Layer 8 of a small transformer language model trained on English Wikipedia (13 layers, counted from 0, width 64).
A neuron's activation on a vector x is SiLU(gate . x) times (in . x), where the dot is the dot product.

Input weights of the MLP neurons that the questions are about. A number n stands for n times 0.0041.
n0 gate: -29 -34 5 -16 22 13 27 -9 -51 -17 -13 15 77 35 -38 50 -43 28 -23 -43 35 -30 -7 22 -3 -61 -21 -31 10 25 -5 56 -9 -9 17 21 11 -24 -26 -15 17 25 26 44 -5 69 4 20 -3 14 -8 21 27 43 6 10 -6 22 -13 17 30 -35 -26 19
n2 gate: -6 6 -23 1 -8 5 26 8 43 52 89 18 3 16 16 -3 2 -25 -55 43 7 4 -2 -3 3 -35 18 34 77 31 1 7 -50 -51 0 -8 1 -36 -1 -20 -4 -4 -39 49 -9 -2 38 0 -61 30 -35 17 -21 4 0 27 22 -57 50 -31 29 -37 -34 38
n20 gate: 59 -33 -51 -11 -13 -4 -44 23 -28 15 69 -20 -22 15 13 30 -3 19 -1 -17 -8 -31 9 26 -15 -19 47 -13 49 11 -24 -12 40 -45 9 4 71 -10 44 28 -4 17 2 53 4 60 3 0 -4 -33 16 -35 -48 8 -18 45 -25 27 17 -15 43 -6 -6 -3
n21 gate: -5 -9 -21 -7 -26 -14 30 67 -24 7 -54 12 23 -25 15 -42 43 28 24 -18 74 9 -14 -28 15 -18 -22 66 16 1 -1 -17 11 9 10 -46 35 24 29 -57 -4 1 53 -23 -53 31 63 -41 -9 48 38 27 22 -3 -20 1 -33 -15 -4 -47 -7 -37 9 -11
n44 gate: 41 40 -32 9 -46 -29 -17 11 -16 -25 -4 -34 0 -2 -4 -10 -35 14 -2 -3 41 6 44 7 -51 -51 16 35 36 -39 27 -17 -43 51 4 36 -31 -10 18 18 68 15 8 -24 27 5 12 -30 3 17 48 23 -72 31 -6 3 2 -59 -18 -18 82 7 -5 -15
n70 gate: 30 -28 13 -2 20 51 -16 -46 -39 -49 -32 -26 30 25 36 21 -13 23 -3 -6 -28 60 -33 2 -41 14 -59 41 10 -24 -7 27 19 56 -30 -45 -26 -23 -14 3 30 -28 -6 50 42 19 55 19 13 -44 29 -10 -15 -54 1 -10 14 -52 5 -16 9 -45 -37 2
n74 gate: 12 -17 47 4 -31 23 26 -55 -44 4 -29 47 -16 -58 30 -33 -59 36 -13 5 49 43 11 -41 -20 -7 13 28 2 -23 -4 76 -12 -47 -18 5 19 19 4 17 -45 47 16 44 -14 66 41 68 15 9 6 0 -17 -10 34 8 -22 -26 -20 24 -4 31 -5 40
n80 gate: -5 -11 -4 30 73 61 -53 4 -42 -61 16 23 9 21 34 -27 26 7 54 -45 17 -22 25 48 36 -38 23 -17 -46 9 21 -24 8 23 -5 -45 -12 -2 -23 33 -25 -53 27 -9 -31 10 -36 54 -26 -30 -40 -54 -40 59 -31 -15 17 5 -20 -12 39 -9 -4 -57
n86 gate: -28 9 -53 12 17 21 -42 -41 -74 31 -46 33 11 36 -4 -19 -17 15 58 32 31 5 -13 8 42 -63 -5 6 20 -33 8 26 28 14 55 42 61 41 7 2 -29 33 -7 10 11 -21 -9 -4 41 39 -28 -28 -19 45 -6 13 33 -32 26 -47 40 8 7 17
n105 gate: 45 38 -13 28 30 -3 -7 18 3 -5 -16 31 -42 -19 -19 22 14 -5 5 6 25 -21 -6 -26 -5 -15 2 9 -18 -30 -17 -5 61 21 -5 50 -15 -24 -8 40 -1 -28 45 -19 -4 -42 -21 -14 5 32 29 -19 9 -9 24 25 10 -8 9 -16 12 38 64 -13
n126 gate: -52 39 -19 17 26 1 12 20 -2 -25 17 44 -7 -8 11 -22 -37 -59 -24 64 19 3 63 -25 1 -12 -9 -49 52 -1 24 47 7 -41 -22 13 38 -7 72 14 -31 18 -12 -2 -15 42 30 34 -40 -46 5 -23 -27 37 -4 -4 -26 -8 30 -43 1 -23 34 39
n127 gate: 26 21 0 15 -18 65 0 -32 18 -1 6 -8 7 -19 4 -2 -18 31 -55 31 -20 3 -62 -20 -12 2 -37 4 20 40 80 -2 6 -35 -17 29 16 31 -2 8 -52 6 19 -6 -19 27 -30 -2 -30 15 -25 8 -38 26 28 -22 38 0 15 -28 -20 3 -12 -13
n129 gate: -35 28 -15 6 26 62 3 -40 -27 22 -23 -9 10 -80 53 -35 -16 42 26 41 -8 9 19 9 -48 -12 45 17 -45 -5 -6 -12 -39 -3 -11 -3 -11 -2 36 15 30 -44 -35 20 18 36 1 19 -11 -27 -23 -26 -3 2 -20 -7 23 16 -5 23 40 -16 17 -25
n130 gate: -44 7 20 31 15 11 26 -16 -26 22 8 -6 29 14 -56 -85 0 33 1 -4 12 -54 23 0 44 -32 -9 30 -18 11 4 41 11 29 5 -4 -9 -60 18 24 33 27 1 -26 -21 -9 -47 31 -2 23 -4 -24 -10 -25 -29 -36 -14 6 4 -12 -24 51 -53 -7
n151 gate: -32 7 19 -33 22 -24 32 25 39 22 35 -6 -29 7 20 18 19 10 14 -17 -24 12 0 -16 6 -27 9 -35 -28 18 -28 4 -51 10 9 -7 45 -41 38 3 -25 -10 -24 -38 19 28 -13 25 -24 12 13 -9 67 -22 -30 61 -33 39 -1 10 -1 17 18 26
n153 gate: 9 -15 -28 38 4 27 -34 -6 -17 -16 -3 23 -20 61 25 -1 16 34 24 15 -16 15 -15 45 24 -58 24 0 24 -23 56 -8 46 -9 -28 17 12 -16 17 76 10 14 -32 -6 -79 -37 -28 58 -5 -4 -31 -66 -15 25 -18 10 -18 -5 3 10 39 -24 27 -15
n161 gate: 18 3 -28 83 6 -16 -1 -29 14 -28 10 47 2 69 29 58 18 20 3 -32 7 -30 -10 0 27 26 60 5 -64 -16 9 -12 29 26 -4 38 -18 -18 -46 36 25 -50 -4 39 -44 20 -14 6 18 -57 39 -43 -5 -14 -5 9 -12 -45 -49 2 -56 0 0 30
n165 gate: 34 8 51 -9 21 18 -20 -77 -32 -15 6 -32 19 -36 16 18 -23 -26 31 25 53 -49 22 3 7 -38 2 59 24 50 6 29 -11 9 28 -5 21 -19 28 -22 -3 32 46 51 -8 -15 41 11 5 -11 -9 24 9 12 5 36 0 17 -5 21 2 -41 11 34
n182 gate: -23 -25 -35 8 0 11 17 12 1 10 19 -19 41 18 33 -63 71 23 -35 -28 64 -48 37 -35 5 -5 -9 -31 9 5 69 7 32 -95 60 -20 19 10 -7 -9 -7 -46 50 26 46 52 5 29 -70 -21 41 -18 -29 25 39 -13 -30 37 8 -1 16 -33 -6 13
n184 gate: -40 -19 7 30 17 -9 -30 -14 -22 13 -13 -5 -6 9 -3 -9 32 -36 30 11 -32 -47 4 -19 -3 -17 6 82 5 -75 18 20 54 16 -10 -1 14 -40 21 -21 23 11 9 -13 -45 -7 6 26 -60 -17 -12 1 -4 16 -7 9 -38 -79 -22 10 23 0 23 -30
n186 gate: -8 -26 -30 58 30 29 34 2 24 2 12 5 -9 42 74 31 -85 35 28 3 46 17 4 -34 -10 10 25 -7 1 -27 -2 76 -13 49 -16 21 -7 -38 -11 -4 -8 -52 28 -31 -24 -2 52 -30 18 21 9 21 -19 51 33 3 -8 -18 -29 -12 8 -37 -19 -27
n187 gate: -2 -23 30 15 -18 23 8 -9 -15 -15 -55 -22 30 44 51 31 -32 0 -27 -2 39 -28 -39 13 -5 -58 -4 22 33 30 -41 -25 12 -44 -48 -27 -26 72 6 16 -4 -22 -8 10 -85 11 15 17 29 -2 -5 -39 -12 -18 -4 27 17 -2 25 -14 9 -48 -32 28
n190 gate: -4 -14 -10 16 62 11 11 -40 -22 14 -4 -14 23 15 -50 -75 13 37 -5 -5 34 -54 40 -36 0 41 44 -35 3 -48 -19 20 -7 65 -51 1 63 -29 16 -49 4 -1 -49 35 44 8 29 54 -3 -17 13 28 16 18 27 -11 -6 -7 -24 -34 18 -26 -65 -45
n0 in: 4 -46 3 -5 22 19 45 -27 30 21 39 48 -21 27 17 -12 34 4 -70 -36 3 37 5 0 2 27 -5 -12 -47 -22 28 11 -48 9 -12 14 -8 -1 -32 -25 -2 7 16 13 -17 28 16 30 18 -29 33 12 28 28 -19 -28 -44 -66 -63 12 16 -50 -5 -1
n2 in: 20 43 -10 -27 -15 -12 -35 -31 31 -51 12 0 27 2 19 12 -10 -4 10 -18 -35 -4 0 14 9 37 19 4 7 21 9 15 19 22 -1 -12 -7 -27 -26 25 57 -46 93 9 -62 0 -26 10 -8 -4 20 55 -89 16 -10 34 -15 -15 -30 14 37 23 -21 4
n20 in: -16 44 17 24 8 -12 15 29 68 -40 20 32 21 -1 -9 3 15 -20 0 19 -8 -32 3 -12 -2 -17 43 15 -10 -2 -5 -9 66 -24 11 -11 -24 27 -32 26 12 -14 -28 -10 22 -27 -8 -10 -41 -9 22 -24 28 -22 1 -4 -54 5 -12 1 -34 21 -1 -13
n21 in: 3 -5 -19 -11 -31 19 14 -47 10 -2 -36 -7 -33 -38 -34 -1 -66 2 73 20 -51 -20 24 -8 -14 -32 -10 -19 -13 -11 -2 31 -50 -21 1 -4 -10 12 24 21 1 11 24 21 19 -12 -25 -77 -19 -48 -13 38 -18 -28 -38 16 3 -9 -8 19 -6 -10 9 3
n44 in: 24 18 -60 14 -28 31 -10 -59 -18 -43 2 12 -36 -42 -73 21 -9 27 17 39 43 -30 -4 -25 -42 -22 12 21 -12 -11 6 -27 17 -2 35 17 -33 -13 -60 -2 35 -19 -9 -30 39 22 -3 14 37 27 -7 -9 2 1 -24 -16 -7 12 -12 -29 19 -40 -20 -56
n70 in: 51 44 14 19 -19 -30 -5 4 16 -9 -17 18 -14 31 -21 -55 -23 -9 -5 24 -3 -6 -22 -5 51 37 12 28 -1 18 53 -11 22 -9 21 3 -2 -42 32 40 5 8 5 38 -52 -11 -26 -32 -7 12 20 14 -36 21 23 -26 0 24 -9 27 -62 -35 44 40
n74 in: 11 7 13 24 -18 38 41 -8 40 6 8 -7 25 30 14 -10 7 -2 -36 -7 50 -21 58 4 21 -35 -18 -8 48 -5 -42 9 -1 -17 7 41 -19 -37 -36 -5 -13 -10 -32 71 36 -2 -25 -10 -42 -41 -46 -61 -31 12 29 -16 -7 -50 37 -2 -27 -19 -2 22
n80 in: 47 11 -25 -16 -14 -53 42 -38 9 -71 55 -6 22 -19 6 -45 8 -92 -14 12 45 11 13 -11 18 24 -17 16 -9 -81 -14 11 51 7 -20 -22 7 -22 -4 -8 -33 19 -8 28 -35 -12 -24 61 20 -74 -16 -25 -10 23 -3 10 -9 -55 13 -15 -4 13 -19 -40
n86 in: -1 -29 -55 15 -35 1 -24 6 -37 33 -44 3 -5 25 39 -6 -31 -23 -48 25 -13 7 21 55 -13 3 31 -17 34 -46 -1 40 -8 -11 -37 29 36 -23 -21 -17 28 -37 38 24 -14 -42 -3 28 38 22 -24 -50 7 55 23 -43 11 -13 14 -6 51 -19 -57 85
n105 in: 31 -20 42 -9 -57 -14 -53 -12 -5 22 35 23 -17 -14 6 7 -12 -4 -9 -13 23 -10 -24 -7 30 20 -41 4 11 -41 -3 -27 -14 8 18 27 -22 9 -8 -10 -68 -10 16 -22 -35 -2 -45 -28 17 19 -27 -6 -16 19 -2 2 -25 28 3 -34 10 52 -18 -55
n126 in: -38 27 -9 -24 24 22 12 46 22 8 -56 -14 -42 -12 -12 -95 27 17 0 3 -36 -10 -2 9 9 -16 -38 -1 5 -20 -38 2 -16 65 -19 38 20 -22 18 13 -41 -46 28 -19 9 18 38 55 -24 41 38 -4 7 31 -11 -29 -9 -20 4 44 29 4 -77 -37
n127 in: -33 -2 -2 -39 -31 -20 3 37 -2 26 58 18 -14 -64 -11 24 14 -67 -5 -7 -1 -30 12 -1 -38 -15 -37 -9 -36 39 6 -46 -27 -12 -28 13 -41 -23 -2 -10 -21 -12 -19 -22 31 19 -28 20 13 -2 1 12 37 -36 -53 3 7 17 18 23 -2 35 59 -4
n129 in: -12 -13 -28 11 12 36 54 -17 25 39 -10 -41 -47 9 -12 16 -28 -6 -18 -23 44 -26 -19 -15 -37 30 -50 12 -17 -34 27 9 -23 47 -30 7 -5 57 7 -21 67 26 48 -26 -45 -20 16 -20 -17 35 6 1 25 27 12 -5 35 18 2 -23 7 31 24 -21
n130 in: -20 4 -10 51 -29 28 -2 29 -65 -2 -37 -31 0 -1 28 -32 0 -20 -16 -9 -19 -39 -23 -53 6 -17 8 72 18 -38 -27 10 27 -12 -7 -6 0 22 7 17 7 34 26 11 2 -1 20 75 1 51 -32 -46 -26 -2 -2 3 -30 3 13 -35 -31 17 -39 -32
n151 in: 18 -29 5 -9 27 -7 4 -43 54 1 -5 -24 12 4 20 -10 15 -12 31 27 -2 -22 -49 -31 -73 -25 13 16 -11 -13 -3 -27 4 -33 31 16 45 9 -18 -10 -28 -37 -26 -7 38 -13 21 -6 4 35 7 8 -9 -29 -55 7 -17 -14 6 -24 -36 -3 20 0
n153 in: -37 15 -46 17 2 -1 -47 -5 70 33 2 -6 -20 23 35 -37 -48 -5 19 20 21 2 8 43 -17 1 -21 -47 40 -23 0 15 -30 45 75 28 31 -10 0 13 18 45 -10 -13 12 5 35 15 27 18 5 2 -4 -3 8 59 -18 -8 -13 -61 -30 -9 -5 67
n161 in: 2 -6 57 1 -6 19 41 3 33 2 -19 13 47 -7 32 -9 22 5 56 -38 13 -38 -27 34 -16 -29 46 5 -57 -16 -9 -53 6 17 5 -13 -3 36 -21 9 44 22 19 31 1 36 7 18 -48 -19 -15 -11 10 13 25 52 -3 5 28 -4 30 60 -39 17
n165 in: -61 -2 12 21 -22 -8 -2 -4 17 -68 -7 -32 16 8 5 23 -35 18 -11 -43 -28 47 -42 -27 34 -9 -15 34 30 25 -16 -34 -25 -40 12 -19 -36 16 -9 -25 -12 62 45 27 4 0 -4 -16 -2 0 -11 -22 5 -75 -7 9 -29 -19 -11 -31 -20 -15 26 -14
n182 in: 36 -13 -12 21 -37 7 -7 -49 2 -21 10 9 0 0 -5 -29 11 7 -23 -30 41 30 15 2 -28 -25 -2 -3 4 22 -3 -27 -19 -23 -30 21 35 -3 3 -10 -63 -35 -31 92 42 -3 0 15 -32 -10 -11 -50 -34 59 -9 19 13 -20 -24 12 34 -37 5 6
n184 in: 19 10 -15 -32 -21 2 19 -20 24 25 26 17 -17 20 -7 4 -14 2 -62 -18 -10 10 -12 -10 -26 4 -11 -22 -31 13 24 6 59 -16 39 -7 -35 -20 29 -13 12 49 6 -40 46 -16 0 15 -22 -15 33 -13 -9 51 -25 43 6 -13 23 39 -38 -46 -40 -37
n186 in: -28 -45 2 -1 -19 -53 21 -9 -3 -41 -79 -24 -14 4 -31 -35 25 19 33 -23 6 24 -26 -8 16 0 41 10 3 -54 -26 -32 8 31 -9 15 9 -24 -9 0 -51 37 -20 -13 20 41 -44 8 50 17 8 -11 25 11 54 25 -29 -22 -6 40 27 -25 -18 14
n187 in: -44 -14 4 -8 19 6 -9 78 -5 40 -22 16 24 8 -18 8 80 -2 -16 -54 55 24 -27 8 -1 10 -47 -2 18 36 -33 21 55 82 -2 27 -8 -32 -24 -39 24 -26 -55 -30 12 13 -32 12 53 17 52 -12 -20 -36 -79 18 -54 18 -22 44 24 -13 -6 -26
n190 in: -10 -15 47 -4 -31 -38 -42 -7 -26 -21 -3 -9 -28 -16 10 8 -6 -17 30 -15 -56 2 -51 31 11 12 -50 3 -14 -34 -23 40 9 -18 45 -8 -13 9 36 -13 -21 30 -26 -24 47 27 -21 -35 13 -30 -12 0 -5 -20 82 -13 9 22 29 -3 -2 -26 -32 15

Each question shows a token from some text and the vector x that enters the MLP there. A number n stands for n times 0.068.

"of ": 1 21 21 0 -3 -14 -16 -10 -5 24 -4 14 -12 15 -6 -2 9 12 -5 14 -25 -16 11 20 4 -2 5 6 -11 -1 -5 -13 3 -1 1 12 -4 -22 8 -16 24 8 14 -17 -3 -38 -1 -4 5 -14 -83 7 7 -5 -6 0 16 -9 -5 7 0 -18 -6 -13
Which neuron lights up most? n184

"8": 9 -6 27 -8 14 4 5 17 5 -8 8 -19 15 12 -23 25 -14 10 -3 6 9 11 18 -6 -14 27 2 -18 -10 12 -20 -46 19 -3 -8 -27 -23 2 -11 -2 10 24 5 1 -6 3 -22 5 25 -37 -10 19 17 -12 15 13 13 16 15 3 7 -17 44 -28
Which neuron lights up most? n126

"R": -3 1 66 -28 24 -28 17 6 -1 6 -10 27 6 -29 0 -23 1 17 -8 4 1 -10 5 17 -18 30 -13 5 -21 -37 -2 -20 -2 -13 -17 12 12 -20 11 0 -9 -7 4 -33 8 19 -13 17 -2 -14 -7 10 6 18 5 -10 -11 -9 -4 4 1 10 3 6
Which two neurons fire most, strongest first? n190, n126

"a ": -4 7 15 -2 -7 -25 -11 -1 0 19 -5 22 7 -7 4 -12 -3 8 -6 -16 -18 -6 19 -1 12 -4 -5 -7 -14 10 -9 21 6 -1 8 -18 4 -6 -1 2 17 7 1 -25 -7 -36 -28 12 16 -3 -79 4 17 17 -1 0 16 17 3 13 -8 -7 -16 -7
Which three neurons fire most, strongest first? n130, n86, n182

"in": 10 -8 -8 -17 20 -27 13 -4 65 19 42 -14 -23 -15 -2 7 18 -6 6 15 30 -2 24 -7 8 3 10 4 1 7 -20 -6 2 11 5 -15 27 21 -1 0 31 -10 2 15 19 39 -10 -8 -7 -27 -5 -4 10 16 -7 -24 -6 25 -3 -10 -4 12 8 12
Which neuron lights up most? n20

"IS": 20 -5 45 3 35 -15 9 9 -19 6 3 23 11 8 -12 12 29 10 -21 -15 -1 -21 3 4 -21 14 -9 7 -45 -12 4 -30 -10 25 -20 23 -2 17 -9 2 -8 26 7 -8 -1 -7 3 1 2 -23 -16 25 9 -4 -8 -11 6 -14 -9 2 -40 7 10 -27
The most active neuron and its activation: n161, at about 2.6

"Res": 12 34 24 -28 25 -10 11 -3 -3 6 10 -7 -9 -14 10 -11 -11 19 26 12 -2 -21 27 -21 -4 11 -13 9 -10 3 -3 -20 -16 18 -3 9 17 -10 28 0 -3 4 -11 -28 1 -19 0 -5 -10 -33 -12 34 20 10 -15 -10 -24 8 -11 -28 -35 -37 13 19
Which three neurons fire most, strongest first? n151, n21, n86

".": 19 9 -1 -22 19 13 10 13 -28 -6 31 -28 -33 5 -9 5 -14 18 -9 -6 -15 -10 2 1 -20 19 -30 -22 -17 26 -17 -4 -5 38 11 8 -2 -35 -14 18 6 17 2 2 2 29 3 -7 8 -3 -15 36 14 5 -5 16 20 -11 -23 7 -5 -10 27 -18
Which two neurons fire most, strongest first? n0, n86

"ment ": -4 26 -10 -22 28 0 -31 7 21 3 -5 -7 -9 -1 -28 15 -10 0 1 6 9 5 -1 -8 -13 10 -14 15 -22 4 -30 -20 -10 6 7 15 22 13 -18 -17 1 35 -10 -37 -12 -24 -3 -12 18 6 -60 7 -1 4 -9 3 0 -17 -19 -4 -6 -13 9 8
The most active neuron and its activation: n161, at about 0.37

"and ": -11 9 22 0 0 -14 -41 -14 -5 16 -6 4 -19 15 7 -16 11 -8 -2 16 0 2 -3 6 -2 -3 -16 -16 4 1 -20 1 -5 -21 20 -2 -3 -27 11 -9 31 10 7 0 -5 -11 -19 -1 28 -12 -72 2 7 -13 -22 -3 -2 -2 -23 -6 -13 -13 -11 -10
Which two neurons fire most, strongest first? n153, n86

"Kr": 24 -3 38 -8 -7 -30 15 6 17 27 13 22 -6 -30 -19 -34 2 -12 -10 -11 3 -1 -12 -2 -2 -14 -26 4 3 -11 5 -14 25 -11 -9 6 -15 -31 -9 -15 -35 5 10 -15 -39 7 -1 3 -3 -6 -11 22 30 26 -25 -17 -6 21 6 -3 -18 16 -11 17
Which neuron lights up most? n127

"9 ": 10 0 -17 -8 10 4 9 5 7 3 -13 5 5 -5 -12 1 -1 10 -12 16 -18 17 20 15 -16 11 5 9 -10 6 -37 -33 17 4 -18 4 -16 14 7 12 2 10 10 -31 5 -39 -24 6 18 9 -57 -4 40 7 3 6 33 11 -11 8 -8 -26 15 -1
Which two neurons fire most, strongest first? n129, n2

"ac": -19 13 21 6 12 -16 34 -5 10 20 -4 -13 -8 -4 -10 -22 8 47 4 -1 0 0 11 -3 -13 24 -18 3 3 -18 -13 1 -18 -1 -23 10 17 7 25 -15 2 41 16 -2 50 -1 -11 23 -6 -8 -12 10 -13 11 1 24 -13 -24 0 10 -40 -19 5 17
Which three neurons fire most, strongest first? n74, n190, n126

"/": -4 7 21 20 1 6 5 15 -7 18 20 -8 -26 -29 -8 5 22 9 9 -40 -13 -4 18 -9 4 14 -27 3 10 21 46 -1 11 -8 -7 -21 -22 19 6 -11 -7 -5 11 -4 -7 -25 -18 10 27 -15 -36 -27 -4 -6 -1 -7 7 1 -17 -10 15 35 6 3
The most active neuron and its activation: n127, at about 1.7

"st": -20 13 12 -9 2 -27 27 -25 7 -6 -31 -10 12 -4 21 -37 5 -20 1 -12 -1 12 -6 6 5 18 -40 -8 -12 -10 -13 -6 12 -7 8 -24 24 -31 -11 -30 12 15 21 -18 9 -9 -14 34 10 20 -16 21 -4 -24 -18 -16 -8 -7 -3 1 3 3 -10 -16
Which neuron lights up most? n130

"along ": -1 12 4 -17 -15 -6 -16 -24 -18 13 -6 -11 -41 -1 8 9 4 -16 0 17 -7 -9 12 20 -3 4 -22 3 6 -3 -6 -13 -16 -19 24 9 -24 -19 -13 4 25 23 6 -44 19 -9 -8 -23 34 6 -43 5 4 -12 -18 0 30 -5 -14 6 -19 13 -17 -7
The most active neuron and its activation: n44, at about 1.5

". ": 15 -19 22 -44 13 13 -11 -29 -8 36 25 12 -5 24 6 0 -3 32 13 -16 -1 -18 9 13 -13 15 -11 -23 7 6 12 -20 16 21 22 23 3 2 -13 -16 -14 12 15 0 -1 29 -4 17 25 29 -24 10 -2 10 -13 13 17 4 -5 -17 21 -7 -1 4
The most active neuron and its activation: n0, at about 3

"nec": 46 11 3 -33 -4 -13 12 -45 13 4 22 -1 5 17 5 14 5 -3 4 4 3 14 14 -20 -6 34 6 -10 6 -1 11 -5 -17 51 3 -16 0 11 3 -28 -17 18 5 -5 -22 -21 -4 0 -26 -15 9 6 -4 -20 19 0 -18 -1 -23 1 -12 -49 -8 2
The most active neuron and its activation: n70, at about 1.7

"198": -19 -10 27 -24 -2 -17 -2 30 -21 36 0 -20 20 14 2 2 -9 17 12 -7 21 10 -7 -34 -32 6 -17 0 15 0 -7 -5 15 -2 -11 -17 -11 0 -11 -9 22 -11 -9 -7 13 -24 -2 3 20 -26 -3 24 36 -34 -22 -10 7 19 -28 10 -14 -10 18 7
The most active neuron and its activation: n187, at about 1.1

"& ": -13 14 31 -19 10 -13 -24 -15 -10 8 0 -14 -9 8 -6 0 6 6 13 19 5 -17 -3 -14 -12 -4 -14 11 -3 -11 -8 -31 -1 -4 20 13 26 -17 -3 9 9 23 20 -20 -32 -20 4 1 4 -18 -72 -4 2 -12 11 -7 -14 7 -7 -8 7 -13 17 0
Which neuron lights up most? n165

"al": -21 0 16 -28 9 -9 19 -34 13 -10 13 11 -2 0 12 -12 -17 -5 5 1 -33 -22 17 -16 7 -1 -15 -9 29 17 -24 -5 -15 12 16 15 11 -5 21 -1 -17 31 9 -1 32 1 -18 33 -10 -2 -2 14 18 -7 -15 -13 -30 -6 -19 39 -17 -40 10 12
The most active neuron and its activation: n165, at about 3.4

"with ": -9 11 24 -1 -22 -23 -23 -28 -8 16 -10 3 -17 1 6 -5 13 14 -9 10 -14 -11 16 13 1 -9 -13 -9 -4 9 -1 -6 8 -6 9 25 -6 -24 -3 -19 22 1 12 -14 -7 -31 -10 -13 13 1 -73 1 6 -4 -13 -1 15 6 -14 5 3 -10 -26 -13
The most active neuron and its activation: n86, at about 1.1

"prac": -9 43 -17 -15 -6 -21 26 8 21 20 2 -3 11 10 -1 8 -5 28 16 12 -16 -18 13 -25 -17 16 -6 -14 0 -12 -13 -15 -21 -4 25 -14 9 -23 -19 5 -29 1 1 -1 19 -9 0 16 -9 -41 -2 13 16 -5 -12 -5 -38 -4 -22 3 -14 -44 -11 6
Which neuron lights up most? n151

"II": 4 -18 29 -24 9 -15 3 10 -6 -13 -13 -8 -17 -7 24 0 15 -7 0 8 -4 -4 0 -6 -29 35 -7 -8 -8 -9 9 0 6 6 29 13 -26 -8 -11 -12 2 25 -5 9 8 1 7 7 8 -20 -22 17 12 -36 -25 -22 18 23 -36 8 -42 -15 27 -27
Which neuron lights up most? n182

"ment": -19 29 0 -17 10 -1 -21 32 27 -6 -8 -37 -9 1 -10 7 0 24 5 -12 8 1 20 -27 -33 4 -25 26 -24 1 -31 -8 5 7 6 -13 -9 3 5 -7 -5 33 -1 -25 -11 20 -5 -10 -4 -25 -2 35 -22 -6 -12 2 -13 -12 -30 -9 -19 -18 -5 -13
Which neuron lights up most? n21

"g": -1 5 40 -19 -14 -10 38 -12 9 -9 -24 10 -7 9 0 -16 -4 -12 14 -19 -8 3 -9 -17 34 31 -33 9 -9 0 8 31 -9 -35 11 -2 7 -19 11 -25 7 23 24 -23 6 7 -31 -1 23 6 -5 7 11 -3 0 -11 -26 -2 0 -7 -21 11 12 6
Which neuron lights up most? n21

"tr": -19 12 -10 -23 9 -19 32 -1 33 7 -30 14 -18 -4 17 -8 -3 -17 19 -5 6 6 -4 -14 28 30 -31 -17 2 -19 -7 12 0 -10 -15 -12 3 -49 -11 -42 1 -6 35 -8 -3 -4 1 12 13 -9 -1 6 24 18 -11 8 -11 -16 6 -5 -1 -19 -5 11
Which neuron lights up most? n186

"to ": 7 24 21 -21 -15 -17 -12 -9 -5 3 -22 -13 -2 27 -5 7 -15 5 12 3 -3 -14 -8 -5 4 7 -7 1 10 30 -17 -8 26 -15 -3 4 -11 -25 -13 -4 19 6 4 1 4 -23 -14 15 5 -12 -67 15 11 -8 15 -8 17 15 -15 -32 -9 -26 21 -6
Which neuron lights up most? n165

"Cong": 5 19 16 -5 -14 -28 11 12 0 -15 -20 -9 3 17 10 3 1 -14 -7 11 -1 2 -17 -10 8 25 -16 42 -21 8 -14 -2 -6 -7 16 9 -17 -15 -25 -30 13 20 -11 -31 9 18 0 -18 20 -23 -7 26 27 -28 -11 0 -22 -4 -3 -13 -42 -34 8 14
Which neuron lights up most? n70

"sp": -7 21 -1 -22 -28 -14 16 -9 17 -6 -30 3 -4 9 27 -34 -8 -21 20 -18 -12 6 22 2 4 10 -11 -23 -14 -11 10 31 20 -27 11 -3 8 -19 -11 -30 7 24 25 -32 32 -14 -9 3 10 -27 -4 13 7 14 -10 -4 -35 -23 -12 -16 -5 -7 15 1
Which neuron lights up most? n184

"ca": -7 34 11 -15 18 -23 23 -4 10 20 -4 6 2 -11 -8 8 -8 11 29 9 21 -3 -8 -19 22 4 -5 -4 28 5 35 -36 -19 8 9 1 1 -45 16 -47 -8 12 22 19 2 -15 1 2 2 -27 2 24 7 -31 -12 -13 0 3 4 20 -15 -8 -18 5
Which three neurons fire most, strongest first? n165, n21, n86

"s": -6 21 24 -29 27 6 -12 -3 13 -13 -4 -21 -34 -45 4 -18 8 3 -6 -32 -1 -3 3 10 -4 5 -14 -9 -1 22 7 -23 21 19 21 -17 -4 -12 -22 -24 -15 -7 -13 -13 23 32 -27 -3 0 4 15 41 -6 4 8 10 -26 6 -18 -10 0 -10 -20 -4
The most active neuron and its activation: n190, at about 1.4

"om": -31 -3 19 -10 -5 3 12 -15 27 22 17 -11 -7 -15 -15 -13 -1 22 3 9 1 9 17 -28 2 -4 -20 9 -13 10 -17 1 -28 17 -2 10 -5 1 24 -7 -2 10 25 -42 -10 -20 34 -12 -17 2 0 1 -13 -34 10 -9 -8 -14 -26 -43 18 -25 4 -2
The most active neuron and its activation: n21, at about 3.2

"tice ": -13 13 11 -20 4 -13 -7 19 -3 9 5 6 -11 22 -8 -17 -1 20 -1 4 13 1 -4 15 4 -1 -13 -30 -17 -4 -2 -1 -16 16 21 -18 -2 -42 -6 15 -5 16 -4 -42 0 -36 -25 -11 27 -11 -47 11 17 1 -36 2 17 -8 -9 0 -9 -17 -18 2
Which neuron lights up most? n153

"ney": -2 3 18 -34 -3 -6 -33 20 40 -9 7 -14 -52 -20 -14 22 6 -4 -26 -10 5 5 -3 -5 26 0 3 4 -27 8 20 -29 21 15 4 -15 2 4 13 25 1 17 10 -27 -2 31 -16 1 2 -5 12 5 13 -22 -14 2 17 11 -26 -16 -14 -2 7 -15
The most active neuron and its activation: n105, at about 1.2

"member ": 1 16 5 -23 9 -21 -13 37 1 1 16 -3 8 30 -19 5 1 0 -5 -21 -26 -5 19 7 -15 15 1 -15 -1 -14 -22 -12 -19 -29 16 -15 -13 1 -37 -17 -16 13 6 -22 -3 -1 -1 -7 23 -10 -54 -13 9 -2 -12 -15 9 -19 1 16 7 -28 -7 22
Which neuron lights up most? n129

"il": -12 11 3 -26 -1 -12 19 -32 22 14 14 -11 -44 -7 9 26 14 -27 3 -2 -12 -11 8 -8 1 0 4 16 9 -20 15 -2 -23 -2 13 20 -16 20 -9 3 50 8 2 -2 22 40 0 16 7 13 -3 34 -6 -10 1 20 -17 15 -5 22 22 -31 -4 3
Which neuron lights up most? n44

"b": -9 9 36 14 -18 7 32 -12 33 -14 -4 -23 -4 -32 -7 4 7 -7 2 -19 8 4 4 13 -7 9 -50 1 21 9 4 -14 9 -11 19 9 -30 15 -6 -10 -7 -9 10 -7 -12 17 -9 -33 -13 20 -10 40 -12 11 -18 -13 19 -1 -26 -10 -18 10 -5 7
Which two neurons fire most, strongest first? n127, n21

"ing ": -3 45 26 2 13 7 0 0 7 14 6 8 -23 2 -22 1 1 0 -13 26 -33 -4 0 5 12 -5 -3 -6 -13 -3 -29 -9 -14 -6 9 -4 9 15 -10 -3 35 13 -6 -28 6 -18 -18 -8 12 9 -58 -5 10 6 -24 16 11 -20 -28 16 0 -1 10 4
The most active neuron and its activation: n186, at about 0.24